Layer 9 of a small transformer language model trained on English Wikipedia (16 layers, counted from 0, width 128).
A neuron's activation on a vector x is SiLU(gate . x) times (in . x), where the dot is the dot product.
The model reads these tokens: "um" "é" "e" " s" "ans" " f" "e" "u" " (" "197"

The vector x that enters this layer's MLP at each token. A number n stands for (n - 128) times 0.027.
0 "um": 160, 178, 117, 67, 104, 140, 130, 136, 155, 128, 104, 105, 121, 149, 121, 93, 129, 142, 197, 138, 119, 59, 85, 184, 156, 152, 152, 110, 96, 107, 138, 98, 129, 114, 160, 124, 110, 146, 120, 66, 136, 133, 170, 147, 120, 102, 102, 119, 127, 160, 190, 138, 134, 137, 153, 139, 140, 143, 197, 115, 98, 177, 149, 157, 129, 122, 210, 159, 95, 243, 134, 112, 101, 127, 143, 128, 120, 148, 124, 110, 147, 218, 138, 137, 102, 108, 116, 158, 63, 177, 135, 56, 143, 113, 105, 105, 103, 169, 33, 138, 128, 109, 135, 102, 137, 126, 168, 152, 67, 198, 113, 133, 137, 163, 130, 131, 84, 128, 74, 95, 138, 54, 121, 149, 160, 125, 91, 133
1 "é": 159, 104, 110, 90, 97, 119, 161, 182, 216, 141, 158, 73, 125, 52, 65, 141, 85, 103, 203, 174, 105, 97, 164, 134, 80, 150, 102, 116, 161, 88, 124, 165, 129, 57, 159, 96, 153, 126, 135, 68, 87, 91, 161, 141, 78, 203, 118, 165, 80, 131, 204, 129, 209, 171, 125, 106, 117, 121, 176, 142, 106, 159, 134, 186, 189, 182, 212, 155, 79, 148, 147, 119, 98, 63, 108, 88, 88, 119, 153, 137, 130, 158, 99, 157, 149, 135, 103, 139, 106, 159, 103, 85, 124, 108, 113, 84, 124, 110, 35, 105, 123, 92, 149, 78, 77, 130, 162, 152, 76, 79, 107, 137, 106, 138, 123, 193, 94, 129, 87, 36, 107, 98, 126, 118, 162, 130, 103, 122
2 "e": 193, 90, 107, 74, 142, 124, 154, 168, 190, 143, 139, 98, 98, 79, 108, 115, 33, 114, 209, 157, 158, 96, 158, 121, 143, 165, 77, 100, 101, 82, 111, 139, 134, 102, 203, 189, 126, 145, 188, 74, 58, 141, 133, 102, 66, 176, 124, 131, 72, 112, 198, 121, 184, 162, 130, 112, 119, 117, 160, 147, 117, 194, 95, 199, 178, 144, 180, 120, 100, 154, 104, 175, 125, 84, 116, 145, 84, 92, 216, 161, 100, 177, 95, 173, 131, 139, 92, 192, 146, 192, 82, 88, 121, 125, 126, 94, 142, 119, 27, 147, 140, 111, 139, 108, 88, 149, 158, 177, 105, 131, 108, 137, 110, 154, 116, 166, 94, 204, 61, 86, 139, 110, 98, 135, 133, 114, 140, 140
3 " s": 155, 153, 101, 80, 157, 222, 178, 201, 213, 80, 164, 118, 113, 91, 123, 94, 43, 118, 177, 153, 145, 63, 139, 103, 131, 172, 118, 185, 126, 80, 105, 143, 157, 60, 130, 191, 126, 138, 134, 128, 130, 146, 90, 130, 137, 142, 100, 117, 72, 148, 225, 110, 174, 138, 112, 99, 79, 94, 159, 151, 76, 176, 131, 167, 159, 135, 142, 127, 107, 190, 106, 135, 130, 75, 85, 153, 130, 75, 154, 141, 131, 202, 137, 183, 125, 169, 137, 156, 80, 180, 137, 83, 134, 151, 142, 52, 138, 140, 93, 123, 112, 115, 191, 110, 125, 178, 166, 146, 141, 87, 80, 105, 154, 161, 118, 146, 99, 163, 44, 114, 136, 86, 100, 133, 151, 119, 110, 146
4 "ans": 206, 128, 117, 71, 211, 150, 201, 167, 143, 137, 133, 99, 110, 104, 69, 93, 69, 157, 141, 127, 166, 22, 181, 99, 119, 151, 76, 151, 106, 109, 139, 100, 205, 102, 180, 134, 133, 133, 116, 74, 62, 202, 120, 104, 118, 110, 111, 110, 47, 160, 209, 143, 141, 130, 111, 104, 88, 104, 186, 169, 86, 160, 114, 123, 147, 116, 125, 122, 80, 148, 81, 113, 121, 90, 122, 136, 97, 91, 168, 139, 149, 183, 128, 203, 113, 125, 176, 172, 103, 178, 136, 105, 137, 120, 156, 100, 144, 120, 84, 49, 107, 122, 167, 124, 132, 168, 150, 138, 57, 118, 110, 122, 72, 140, 85, 146, 67, 154, 21, 104, 142, 114, 99, 140, 148, 140, 133, 142
5 " f": 153, 141, 126, 57, 167, 178, 184, 178, 169, 122, 200, 131, 126, 121, 113, 99, 63, 117, 114, 177, 132, 70, 152, 87, 151, 135, 105, 139, 87, 121, 99, 156, 154, 21, 103, 203, 122, 142, 150, 79, 165, 159, 143, 109, 150, 129, 138, 147, 69, 116, 204, 102, 180, 190, 100, 115, 97, 124, 148, 201, 89, 219, 129, 190, 177, 159, 154, 103, 106, 160, 131, 149, 90, 110, 106, 92, 128, 121, 141, 138, 115, 192, 138, 174, 113, 127, 144, 176, 79, 155, 170, 93, 114, 135, 168, 57, 107, 77, 70, 74, 164, 108, 180, 134, 108, 151, 171, 168, 107, 126, 91, 112, 107, 121, 141, 147, 80, 129, 8, 79, 178, 96, 118, 150, 161, 126, 153, 148
6 "e": 197, 95, 105, 67, 133, 108, 188, 168, 135, 141, 122, 128, 86, 107, 125, 120, 22, 114, 202, 142, 127, 98, 163, 112, 113, 151, 55, 135, 91, 36, 115, 139, 137, 120, 148, 191, 104, 163, 150, 81, 45, 150, 77, 108, 124, 127, 110, 110, 61, 84, 170, 147, 144, 168, 119, 135, 136, 152, 154, 196, 136, 211, 104, 188, 128, 164, 135, 105, 90, 158, 167, 146, 123, 131, 125, 124, 84, 113, 143, 147, 109, 222, 111, 144, 125, 136, 107, 168, 77, 173, 107, 103, 88, 101, 183, 118, 128, 120, 38, 116, 114, 140, 146, 155, 58, 135, 141, 149, 107, 137, 98, 129, 117, 141, 152, 172, 75, 196, 41, 99, 212, 122, 128, 156, 133, 95, 180, 168
7 "u": 179, 136, 90, 62, 141, 88, 186, 173, 173, 156, 156, 141, 80, 106, 130, 101, 51, 127, 170, 206, 93, 96, 128, 129, 103, 129, 102, 111, 126, 151, 105, 155, 152, 76, 127, 228, 97, 178, 122, 54, 69, 132, 151, 107, 129, 135, 114, 104, 66, 125, 180, 101, 172, 143, 88, 148, 139, 125, 196, 174, 122, 213, 80, 172, 128, 138, 139, 123, 83, 161, 130, 160, 96, 102, 116, 149, 84, 113, 118, 152, 87, 201, 100, 178, 169, 102, 128, 145, 76, 186, 126, 124, 133, 141, 136, 97, 131, 100, 51, 111, 124, 139, 179, 136, 50, 96, 182, 171, 75, 102, 64, 131, 121, 81, 105, 190, 108, 186, 52, 135, 155, 64, 126, 159, 162, 123, 132, 113
8 " (": 154, 151, 59, 13, 141, 171, 161, 188, 146, 133, 139, 112, 117, 79, 94, 128, 80, 124, 173, 166, 165, 64, 204, 116, 150, 162, 101, 128, 78, 87, 150, 151, 184, 89, 122, 166, 121, 134, 139, 53, 86, 153, 97, 162, 172, 95, 86, 120, 114, 128, 183, 75, 146, 199, 125, 130, 117, 109, 168, 112, 87, 171, 103, 136, 176, 147, 163, 118, 79, 167, 138, 142, 104, 54, 92, 172, 115, 110, 149, 111, 108, 188, 72, 155, 133, 122, 97, 171, 121, 144, 143, 77, 170, 116, 143, 67, 116, 124, 72, 99, 129, 80, 163, 139, 100, 143, 140, 145, 100, 123, 119, 156, 84, 154, 143, 157, 111, 153, 17, 82, 121, 76, 128, 124, 145, 138, 128, 156
9 "197": 178, 126, 114, 42, 159, 116, 148, 156, 94, 127, 171, 95, 102, 87, 84, 101, 103, 155, 196, 147, 147, 29, 121, 158, 134, 165, 127, 116, 126, 122, 177, 177, 185, 86, 193, 172, 127, 167, 174, 84, 130, 197, 94, 161, 142, 150, 109, 167, 81, 123, 232, 59, 111, 148, 173, 125, 133, 133, 141, 148, 100, 156, 95, 148, 176, 143, 115, 171, 97, 163, 153, 167, 132, 26, 75, 125, 75, 127, 116, 116, 112, 189, 78, 178, 109, 133, 126, 161, 83, 176, 161, 107, 119, 88, 166, 47, 123, 121, 105, 100, 131, 115, 157, 126, 142, 156, 194, 183, 94, 111, 119, 151, 91, 138, 151, 173, 106, 104, 76, 85, 147, 76, 118, 142, 119, 119, 133, 128

Each question shows the input weights of one neuron of the MLP. A number n stands for (n - 128) times 0.0071.

n247 gate: 128, 108, 166, 119, 151, 100, 125, 110, 72, 101, 106, 116, 160, 124, 181, 112, 123, 63, 83, 98, 128, 133, 82, 145, 126, 117, 145, 153, 98, 107, 125, 80, 130, 134, 158, 142, 131, 118, 155, 107, 106, 161, 145, 104, 94, 171, 138, 125, 138, 129, 132, 110, 108, 137, 114, 157, 181, 101, 151, 95, 59, 122, 148, 130, 126, 106, 120, 142, 107, 143, 126, 122, 135, 92, 137, 141, 161, 111, 163, 169, 83, 172, 162, 167, 154, 141, 114, 120, 182, 27, 96, 124, 135, 98, 82, 117, 111, 112, 110, 163, 80, 131, 170, 146, 145, 132, 124, 113, 118, 143, 89, 137, 155, 155, 138, 99, 89, 94, 167, 151, 145, 120, 106, 81, 104, 155, 93, 147
n247 in: 133, 83, 154, 112, 155, 115, 123, 86, 124, 101, 152, 123, 145, 144, 145, 106, 107, 123, 148, 118, 90, 133, 122, 126, 57, 133, 149, 138, 67, 143, 112, 81, 127, 111, 129, 116, 103, 182, 86, 109, 142, 103, 143, 182, 162, 176, 158, 124, 125, 161, 158, 108, 125, 155, 93, 129, 150, 90, 172, 108, 105, 108, 174, 90, 69, 100, 110, 125, 169, 187, 193, 66, 108, 89, 91, 107, 102, 110, 131, 150, 111, 155, 143, 119, 144, 143, 114, 140, 128, 120, 81, 141, 157, 173, 147, 150, 134, 137, 128, 58, 102, 46, 115, 193, 117, 148, 137, 148, 130, 166, 109, 87, 162, 153, 103, 116, 109, 156, 142, 130, 152, 148, 150, 115, 79, 166, 118, 170
On which token does it fire most, and how strongly? 0 "um", at about 1.5

n27 gate: 120, 124, 157, 150, 53, 157, 130, 182, 109, 134, 121, 149, 90, 106, 98, 122, 156, 71, 84, 123, 209, 78, 113, 138, 88, 128, 101, 165, 116, 112, 166, 103, 134, 88, 159, 141, 124, 96, 150, 104, 122, 162, 129, 131, 97, 110, 150, 128, 133, 135, 88, 194, 133, 129, 129, 128, 127, 141, 151, 96, 66, 145, 174, 144, 130, 109, 116, 144, 91, 90, 112, 175, 181, 158, 119, 103, 177, 117, 104, 98, 137, 128, 144, 104, 125, 62, 148, 100, 110, 152, 116, 145, 170, 104, 114, 151, 117, 119, 142, 193, 158, 104, 138, 152, 139, 121, 153, 136, 168, 98, 171, 148, 132, 99, 150, 120, 125, 118, 141, 95, 161, 167, 105, 108, 115, 164, 77, 61
n27 in: 90, 160, 161, 124, 112, 143, 188, 95, 111, 162, 96, 120, 134, 86, 156, 133, 143, 119, 145, 196, 139, 144, 157, 151, 150, 63, 143, 93, 146, 100, 151, 127, 108, 156, 144, 118, 142, 167, 153, 83, 130, 141, 97, 114, 113, 133, 123, 167, 182, 111, 84, 112, 121, 156, 141, 143, 166, 109, 68, 126, 119, 187, 110, 99, 78, 94, 136, 97, 81, 164, 119, 161, 83, 139, 96, 150, 160, 130, 124, 139, 147, 143, 144, 133, 53, 76, 155, 95, 83, 125, 136, 86, 124, 163, 149, 149, 90, 99, 134, 125, 97, 127, 155, 160, 156, 86, 127, 169, 137, 132, 150, 45, 151, 110, 84, 132, 77, 175, 120, 136, 153, 163, 162, 151, 71, 96, 120, 141
On which three tokens does it fire most, strongest first? 1 "é", 3 " s", 4 "ans"

n179 gate: 124, 101, 123, 170, 147, 118, 96, 132, 104, 149, 106, 151, 130, 124, 148, 124, 178, 98, 134, 149, 172, 103, 126, 117, 159, 176, 143, 172, 139, 178, 168, 109, 63, 104, 78, 162, 176, 136, 120, 98, 137, 180, 108, 184, 165, 109, 125, 108, 175, 143, 164, 125, 108, 113, 119, 151, 85, 151, 114, 146, 174, 199, 115, 154, 147, 108, 137, 135, 98, 149, 159, 91, 158, 178, 141, 135, 111, 114, 125, 89, 112, 166, 182, 136, 124, 64, 123, 118, 157, 71, 101, 149, 166, 154, 99, 163, 176, 118, 80, 111, 117, 109, 130, 132, 154, 149, 155, 124, 147, 99, 124, 131, 174, 124, 139, 138, 147, 138, 117, 145, 122, 148, 105, 148, 146, 120, 189, 100
n179 in: 139, 133, 174, 152, 133, 112, 129, 118, 122, 102, 128, 131, 118, 136, 128, 158, 131, 101, 175, 150, 97, 177, 138, 144, 73, 146, 113, 131, 131, 153, 156, 131, 118, 111, 164, 131, 98, 108, 114, 134, 119, 152, 125, 190, 134, 117, 101, 131, 143, 124, 154, 125, 127, 140, 88, 132, 169, 78, 181, 112, 162, 109, 161, 149, 195, 120, 161, 126, 149, 146, 144, 106, 96, 125, 131, 153, 113, 135, 134, 127, 128, 102, 131, 166, 146, 202, 137, 104, 107, 141, 92, 130, 136, 44, 82, 116, 128, 151, 121, 141, 154, 120, 104, 124, 130, 142, 150, 94, 161, 168, 106, 123, 150, 91, 171, 87, 172, 169, 81, 104, 88, 173, 108, 164, 50, 188, 174, 81
Which token does this neuron like most? 4 "ans"

n250 gate: 121, 135, 146, 116, 91, 80, 155, 142, 135, 121, 126, 192, 93, 138, 131, 130, 146, 172, 115, 125, 117, 92, 169, 153, 126, 121, 151, 174, 153, 119, 146, 162, 133, 95, 140, 115, 121, 91, 105, 129, 91, 91, 126, 124, 107, 125, 156, 158, 146, 121, 117, 107, 117, 151, 145, 152, 114, 165, 136, 152, 84, 107, 118, 86, 66, 110, 99, 107, 104, 138, 139, 117, 148, 153, 126, 120, 130, 127, 139, 92, 139, 115, 117, 143, 147, 183, 146, 132, 120, 159, 87, 109, 54, 155, 150, 148, 109, 121, 82, 123, 123, 140, 110, 136, 123, 175, 148, 130, 104, 113, 191, 151, 93, 149, 166, 108, 126, 153, 153, 126, 112, 135, 81, 126, 119, 144, 154, 90
n250 in: 140, 149, 166, 141, 84, 55, 136, 77, 158, 149, 128, 77, 101, 175, 104, 175, 128, 137, 159, 71, 106, 95, 188, 156, 121, 104, 156, 155, 162, 136, 161, 134, 128, 162, 121, 157, 94, 159, 143, 119, 103, 126, 109, 143, 123, 82, 164, 112, 162, 151, 109, 155, 121, 146, 138, 160, 145, 112, 143, 148, 67, 91, 127, 91, 88, 154, 125, 120, 92, 96, 129, 150, 157, 130, 160, 117, 107, 163, 121, 142, 104, 142, 86, 161, 116, 92, 117, 146, 121, 147, 148, 121, 112, 155, 135, 166, 119, 89, 180, 92, 90, 125, 140, 113, 99, 154, 131, 115, 112, 146, 153, 123, 92, 148, 153, 108, 106, 102, 127, 108, 154, 111, 83, 158, 109, 169, 160, 130
Which token does this neuron like most? 3 " s"

n183 gate: 107, 195, 156, 123, 156, 85, 108, 87, 170, 125, 104, 190, 148, 110, 140, 132, 137, 153, 95, 130, 116, 157, 109, 161, 117, 121, 153, 134, 158, 104, 95, 164, 133, 134, 111, 102, 83, 114, 141, 172, 164, 136, 137, 143, 135, 150, 111, 125, 140, 123, 119, 141, 108, 158, 146, 115, 117, 100, 94, 146, 134, 109, 139, 85, 165, 110, 153, 170, 117, 131, 137, 158, 113, 98, 111, 145, 90, 120, 133, 85, 133, 69, 96, 164, 74, 102, 133, 93, 155, 120, 96, 64, 114, 130, 104, 123, 70, 130, 97, 130, 106, 96, 86, 115, 132, 184, 136, 178, 135, 132, 128, 156, 163, 96, 123, 108, 122, 173, 108, 176, 157, 108, 140, 159, 144, 142, 104, 147
n183 in: 147, 116, 118, 125, 124, 115, 141, 136, 157, 60, 123, 113, 175, 115, 119, 85, 129, 125, 169, 111, 143, 160, 118, 131, 165, 97, 125, 132, 152, 113, 105, 79, 97, 124, 133, 169, 148, 151, 77, 138, 188, 128, 76, 145, 120, 172, 201, 118, 133, 148, 112, 148, 160, 155, 116, 124, 143, 153, 101, 105, 142, 148, 128, 120, 130, 148, 125, 130, 131, 122, 98, 122, 51, 190, 119, 110, 106, 118, 170, 166, 126, 107, 161, 142, 134, 162, 143, 104, 167, 110, 132, 98, 135, 108, 105, 131, 175, 109, 81, 114, 140, 117, 115, 151, 179, 118, 106, 146, 123, 124, 117, 167, 144, 192, 143, 176, 140, 110, 109, 146, 107, 86, 125, 96, 190, 153, 100, 178
On which token does it fire most, and how strongly? 9 "197", at about 0.64

n109 gate: 128, 118, 142, 112, 113, 107, 99, 77, 139, 134, 136, 138, 116, 80, 110, 130, 130, 169, 190, 166, 150, 118, 110, 154, 147, 135, 123, 124, 118, 180, 68, 133, 136, 123, 125, 116, 74, 143, 170, 86, 134, 69, 191, 115, 165, 116, 119, 142, 155, 152, 163, 100, 151, 98, 142, 143, 137, 107, 184, 168, 105, 126, 106, 131, 152, 133, 127, 136, 188, 169, 114, 139, 64, 167, 115, 121, 144, 183, 88, 204, 72, 162, 149, 144, 123, 156, 105, 145, 122, 161, 95, 173, 93, 182, 168, 157, 106, 112, 128, 141, 106, 103, 70, 149, 125, 94, 109, 91, 163, 154, 162, 61, 172, 121, 88, 80, 148, 119, 147, 117, 110, 159, 130, 114, 181, 127, 167, 96
n109 in: 139, 192, 142, 169, 89, 82, 77, 163, 144, 134, 133, 93, 121, 73, 103, 102, 130, 101, 93, 104, 72, 154, 157, 141, 138, 172, 186, 124, 126, 128, 135, 131, 156, 104, 113, 76, 114, 131, 134, 119, 125, 147, 89, 87, 168, 168, 95, 126, 106, 127, 110, 116, 130, 69, 113, 124, 170, 89, 107, 101, 81, 184, 109, 113, 153, 117, 55, 170, 144, 151, 145, 117, 128, 112, 146, 140, 77, 111, 90, 112, 111, 149, 146, 121, 143, 204, 142, 117, 134, 93, 119, 101, 128, 151, 84, 141, 119, 121, 115, 136, 144, 141, 151, 68, 139, 82, 199, 160, 179, 145, 129, 180, 136, 146, 87, 124, 190, 165, 140, 110, 181, 140, 146, 120, 132, 158, 132, 118
Which token does this neuron like most? 7 "u"

n11 gate: 111, 109, 181, 140, 164, 120, 120, 74, 104, 97, 133, 99, 159, 147, 89, 105, 91, 137, 169, 99, 119, 141, 104, 59, 139, 89, 119, 146, 60, 107, 149, 115, 81, 59, 134, 75, 173, 133, 118, 91, 161, 103, 133, 143, 201, 137, 123, 135, 100, 120, 117, 196, 109, 142, 141, 92, 123, 110, 173, 130, 108, 158, 123, 124, 114, 153, 124, 176, 144, 169, 167, 99, 122, 134, 91, 123, 137, 120, 99, 143, 132, 88, 99, 142, 175, 125, 145, 85, 165, 120, 114, 95, 125, 103, 136, 125, 132, 135, 139, 108, 129, 87, 158, 105, 167, 189, 164, 118, 112, 145, 136, 105, 152, 130, 129, 116, 119, 98, 148, 138, 137, 169, 126, 142, 172, 137, 134, 147
n11 in: 131, 152, 126, 89, 109, 148, 108, 50, 116, 195, 97, 146, 119, 188, 115, 141, 140, 97, 115, 121, 133, 81, 124, 125, 99, 112, 137, 128, 156, 132, 101, 108, 140, 117, 140, 122, 161, 54, 112, 97, 192, 136, 158, 74, 148, 81, 44, 176, 161, 134, 133, 122, 160, 113, 110, 135, 84, 196, 108, 165, 132, 97, 80, 103, 154, 94, 131, 106, 148, 78, 87, 117, 136, 108, 138, 120, 124, 133, 140, 146, 118, 145, 126, 188, 82, 109, 98, 132, 103, 154, 131, 130, 137, 154, 160, 63, 163, 122, 122, 82, 121, 110, 98, 117, 96, 145, 138, 174, 143, 131, 107, 92, 136, 139, 138, 116, 192, 107, 145, 128, 109, 130, 66, 86, 125, 109, 170, 126
On which three tokens does it fire most, strongest first? 5 " f", 4 "ans", 6 "e"

n111 gate: 108, 115, 61, 103, 146, 98, 111, 114, 122, 78, 139, 135, 135, 177, 145, 93, 127, 137, 90, 135, 174, 149, 154, 165, 135, 104, 105, 131, 135, 134, 117, 108, 136, 107, 123, 98, 118, 160, 111, 110, 139, 152, 123, 153, 123, 158, 175, 89, 128, 146, 107, 191, 124, 131, 153, 162, 108, 80, 148, 136, 155, 131, 118, 118, 150, 105, 94, 146, 117, 128, 94, 126, 171, 144, 126, 161, 135, 152, 111, 103, 112, 124, 126, 109, 161, 85, 111, 109, 77, 110, 142, 113, 99, 120, 78, 155, 208, 120, 126, 135, 120, 88, 113, 139, 84, 134, 138, 131, 105, 130, 108, 157, 93, 120, 173, 137, 148, 67, 92, 113, 158, 179, 146, 63, 160, 108, 78, 110
n111 in: 141, 126, 96, 106, 126, 112, 91, 142, 113, 86, 106, 155, 155, 149, 119, 122, 171, 120, 77, 147, 183, 152, 162, 155, 116, 135, 125, 157, 170, 121, 124, 109, 144, 167, 140, 125, 153, 157, 137, 140, 134, 166, 133, 117, 116, 160, 178, 128, 112, 149, 108, 151, 170, 162, 139, 171, 136, 79, 113, 135, 165, 142, 121, 112, 144, 124, 128, 136, 84, 148, 112, 157, 161, 143, 121, 137, 142, 139, 134, 95, 107, 157, 138, 127, 159, 106, 164, 98, 81, 131, 182, 145, 137, 120, 97, 159, 185, 118, 95, 123, 106, 94, 94, 147, 85, 126, 127, 101, 124, 116, 144, 133, 103, 133, 148, 163, 153, 68, 112, 126, 154, 164, 124, 116, 174, 118, 98, 128
Which token does this neuron like most? 3 " s"

n97 gate: 130, 111, 106, 96, 123, 122, 114, 134, 87, 69, 124, 112, 124, 130, 79, 89, 115, 88, 142, 119, 159, 131, 116, 120, 155, 130, 98, 97, 81, 164, 76, 102, 138, 117, 113, 93, 133, 156, 111, 181, 156, 146, 77, 117, 149, 88, 149, 150, 113, 169, 132, 152, 117, 108, 131, 102, 152, 139, 116, 146, 87, 132, 176, 87, 88, 111, 151, 120, 159, 112, 140, 98, 138, 163, 157, 177, 149, 130, 155, 106, 112, 150, 110, 138, 166, 124, 122, 108, 172, 131, 180, 98, 154, 146, 69, 155, 116, 110, 88, 94, 111, 104, 136, 136, 128, 120, 124, 133, 74, 156, 110, 132, 92, 184, 99, 121, 128, 94, 149, 140, 152, 147, 143, 97, 171, 91, 89, 167
n97 in: 149, 142, 123, 171, 140, 151, 180, 116, 135, 190, 122, 118, 130, 179, 157, 110, 140, 129, 147, 131, 140, 180, 102, 151, 157, 86, 137, 160, 156, 64, 113, 93, 134, 112, 161, 117, 141, 140, 111, 119, 102, 118, 108, 97, 159, 161, 147, 92, 124, 139, 158, 170, 180, 127, 132, 95, 146, 109, 141, 133, 127, 158, 71, 125, 79, 180, 134, 137, 143, 179, 96, 114, 141, 72, 180, 166, 99, 46, 68, 126, 118, 100, 82, 138, 100, 146, 142, 83, 92, 98, 112, 71, 172, 94, 118, 138, 73, 125, 114, 72, 134, 108, 97, 116, 149, 99, 126, 98, 87, 116, 106, 141, 139, 145, 79, 125, 108, 150, 160, 179, 157, 193, 133, 126, 111, 116, 110, 128
On which two tokens does it fire most, strongest first? 4 "ans", 0 "um"

n81 gate: 79, 77, 152, 125, 140, 143, 133, 124, 122, 111, 97, 124, 138, 96, 116, 134, 122, 166, 155, 76, 119, 150, 155, 123, 122, 82, 72, 148, 111, 165, 160, 124, 81, 148, 89, 93, 143, 95, 171, 117, 102, 156, 93, 114, 105, 138, 128, 91, 118, 168, 113, 131, 112, 121, 149, 162, 156, 159, 129, 52, 114, 155, 127, 121, 175, 187, 131, 156, 111, 127, 88, 135, 118, 111, 117, 95, 140, 157, 81, 133, 148, 163, 134, 134, 130, 155, 117, 129, 166, 86, 79, 164, 184, 121, 150, 128, 100, 88, 92, 122, 91, 116, 110, 125, 84, 91, 170, 98, 154, 179, 135, 132, 128, 191, 88, 139, 199, 71, 89, 117, 140, 111, 150, 92, 119, 147, 197, 186
n81 in: 163, 136, 170, 119, 108, 153, 124, 114, 132, 154, 148, 148, 122, 145, 150, 89, 103, 157, 106, 47, 114, 102, 145, 101, 122, 178, 101, 121, 151, 125, 90, 148, 90, 111, 101, 87, 175, 174, 118, 108, 92, 166, 141, 152, 150, 144, 113, 100, 170, 116, 111, 167, 86, 146, 129, 148, 124, 110, 145, 96, 182, 75, 141, 137, 163, 96, 109, 115, 143, 176, 145, 138, 141, 143, 95, 110, 115, 104, 171, 132, 63, 152, 75, 147, 145, 133, 147, 81, 132, 95, 142, 116, 166, 132, 153, 92, 139, 155, 121, 154, 92, 94, 110, 103, 124, 128, 111, 155, 76, 90, 148, 160, 147, 157, 174, 84, 131, 85, 89, 170, 172, 129, 109, 132, 166, 106, 156, 63
On which two tokens does it fire most, strongest first? 8 " (", 6 "e"

n231 gate: 122, 99, 165, 171, 93, 88, 141, 141, 82, 104, 107, 90, 120, 110, 179, 156, 90, 163, 100, 149, 141, 113, 131, 150, 137, 113, 116, 113, 99, 166, 125, 102, 129, 140, 141, 95, 87, 108, 139, 116, 71, 139, 168, 161, 157, 123, 114, 126, 115, 115, 118, 141, 132, 105, 151, 91, 96, 99, 123, 146, 109, 125, 109, 90, 104, 167, 117, 156, 111, 144, 133, 105, 106, 135, 87, 142, 133, 83, 130, 125, 133, 137, 145, 168, 129, 130, 172, 148, 85, 59, 89, 116, 162, 142, 119, 135, 89, 126, 130, 155, 133, 120, 136, 135, 80, 106, 158, 131, 109, 96, 125, 81, 179, 142, 160, 147, 145, 105, 105, 115, 78, 113, 168, 179, 130, 122, 111, 118
n231 in: 149, 69, 130, 152, 158, 135, 108, 54, 109, 100, 151, 130, 92, 113, 112, 129, 133, 136, 135, 162, 166, 167, 65, 105, 134, 164, 95, 160, 99, 124, 87, 119, 85, 125, 135, 93, 119, 127, 112, 108, 151, 111, 153, 97, 143, 124, 132, 126, 143, 140, 102, 99, 110, 140, 130, 139, 134, 167, 174, 142, 110, 97, 145, 162, 172, 170, 125, 123, 107, 140, 166, 120, 140, 139, 104, 191, 86, 103, 112, 104, 133, 100, 93, 163, 147, 88, 113, 100, 107, 64, 153, 128, 153, 105, 109, 117, 135, 106, 120, 168, 150, 124, 141, 140, 99, 144, 88, 165, 113, 110, 86, 91, 106, 156, 160, 143, 116, 186, 134, 132, 138, 127, 159, 121, 188, 102, 150, 139
Which token does this neuron like most? 7 "u"

n112 gate: 130, 79, 190, 112, 121, 117, 120, 86, 80, 118, 128, 114, 145, 145, 147, 130, 135, 113, 133, 145, 155, 103, 134, 117, 99, 163, 131, 104, 61, 99, 146, 124, 168, 131, 126, 116, 110, 124, 86, 135, 109, 122, 128, 98, 170, 153, 112, 73, 120, 124, 113, 140, 149, 142, 129, 141, 164, 142, 112, 149, 151, 160, 171, 109, 174, 104, 122, 184, 117, 151, 165, 104, 100, 137, 146, 161, 142, 107, 88, 128, 91, 142, 186, 128, 107, 104, 118, 101, 145, 136, 115, 122, 162, 145, 141, 161, 137, 166, 151, 85, 166, 139, 136, 150, 102, 192, 125, 89, 114, 119, 116, 108, 146, 143, 126, 144, 141, 110, 93, 126, 143, 160, 94, 135, 117, 122, 101, 115
n112 in: 130, 149, 105, 135, 114, 139, 99, 106, 147, 158, 140, 99, 128, 141, 130, 160, 192, 153, 117, 104, 150, 138, 125, 112, 125, 160, 101, 165, 130, 142, 105, 138, 165, 143, 156, 108, 71, 126, 142, 138, 102, 123, 151, 128, 175, 119, 111, 99, 130, 94, 96, 127, 134, 141, 117, 142, 163, 106, 112, 98, 146, 168, 148, 133, 142, 91, 178, 148, 183, 86, 97, 152, 112, 89, 131, 63, 94, 89, 121, 98, 143, 125, 148, 145, 98, 153, 134, 213, 96, 99, 99, 115, 137, 135, 158, 119, 141, 92, 143, 138, 119, 110, 126, 140, 80, 96, 154, 105, 135, 114, 85, 166, 118, 143, 138, 179, 135, 102, 134, 100, 166, 92, 82, 120, 135, 126, 142, 145
Which token does this neuron like most? 6 "e"

n191 gate: 116, 129, 113, 106, 110, 130, 138, 159, 122, 136, 132, 150, 161, 147, 138, 122, 95, 165, 111, 135, 111, 130, 172, 102, 163, 110, 93, 139, 115, 142, 88, 48, 146, 168, 71, 110, 149, 194, 135, 123, 187, 90, 139, 162, 156, 131, 117, 85, 174, 106, 174, 131, 139, 144, 143, 124, 138, 156, 106, 98, 124, 101, 116, 123, 96, 160, 110, 95, 176, 126, 139, 141, 143, 117, 102, 157, 114, 107, 147, 92, 125, 110, 122, 150, 72, 94, 145, 92, 87, 154, 141, 94, 114, 147, 132, 93, 70, 100, 101, 138, 120, 114, 135, 106, 82, 101, 150, 141, 106, 148, 159, 141, 135, 130, 129, 151, 99, 134, 98, 161, 135, 178, 180, 90, 118, 107, 89, 135
n191 in: 99, 140, 141, 110, 147, 112, 102, 119, 97, 154, 147, 136, 144, 130, 162, 131, 144, 99, 166, 103, 98, 89, 159, 111, 82, 75, 104, 123, 87, 105, 148, 132, 152, 126, 116, 150, 127, 62, 117, 150, 149, 75, 126, 101, 155, 109, 116, 121, 130, 157, 142, 91, 126, 120, 139, 127, 141, 87, 157, 84, 96, 160, 125, 181, 106, 113, 161, 146, 176, 135, 88, 151, 116, 143, 134, 135, 78, 107, 142, 97, 135, 162, 136, 149, 143, 140, 179, 116, 130, 138, 125, 146, 125, 129, 77, 156, 168, 150, 178, 125, 86, 124, 107, 140, 98, 221, 132, 136, 158, 186, 127, 164, 150, 167, 114, 137, 60, 126, 109, 106, 118, 124, 93, 136, 123, 134, 107, 116
Which token does this neuron like most? 8 " ("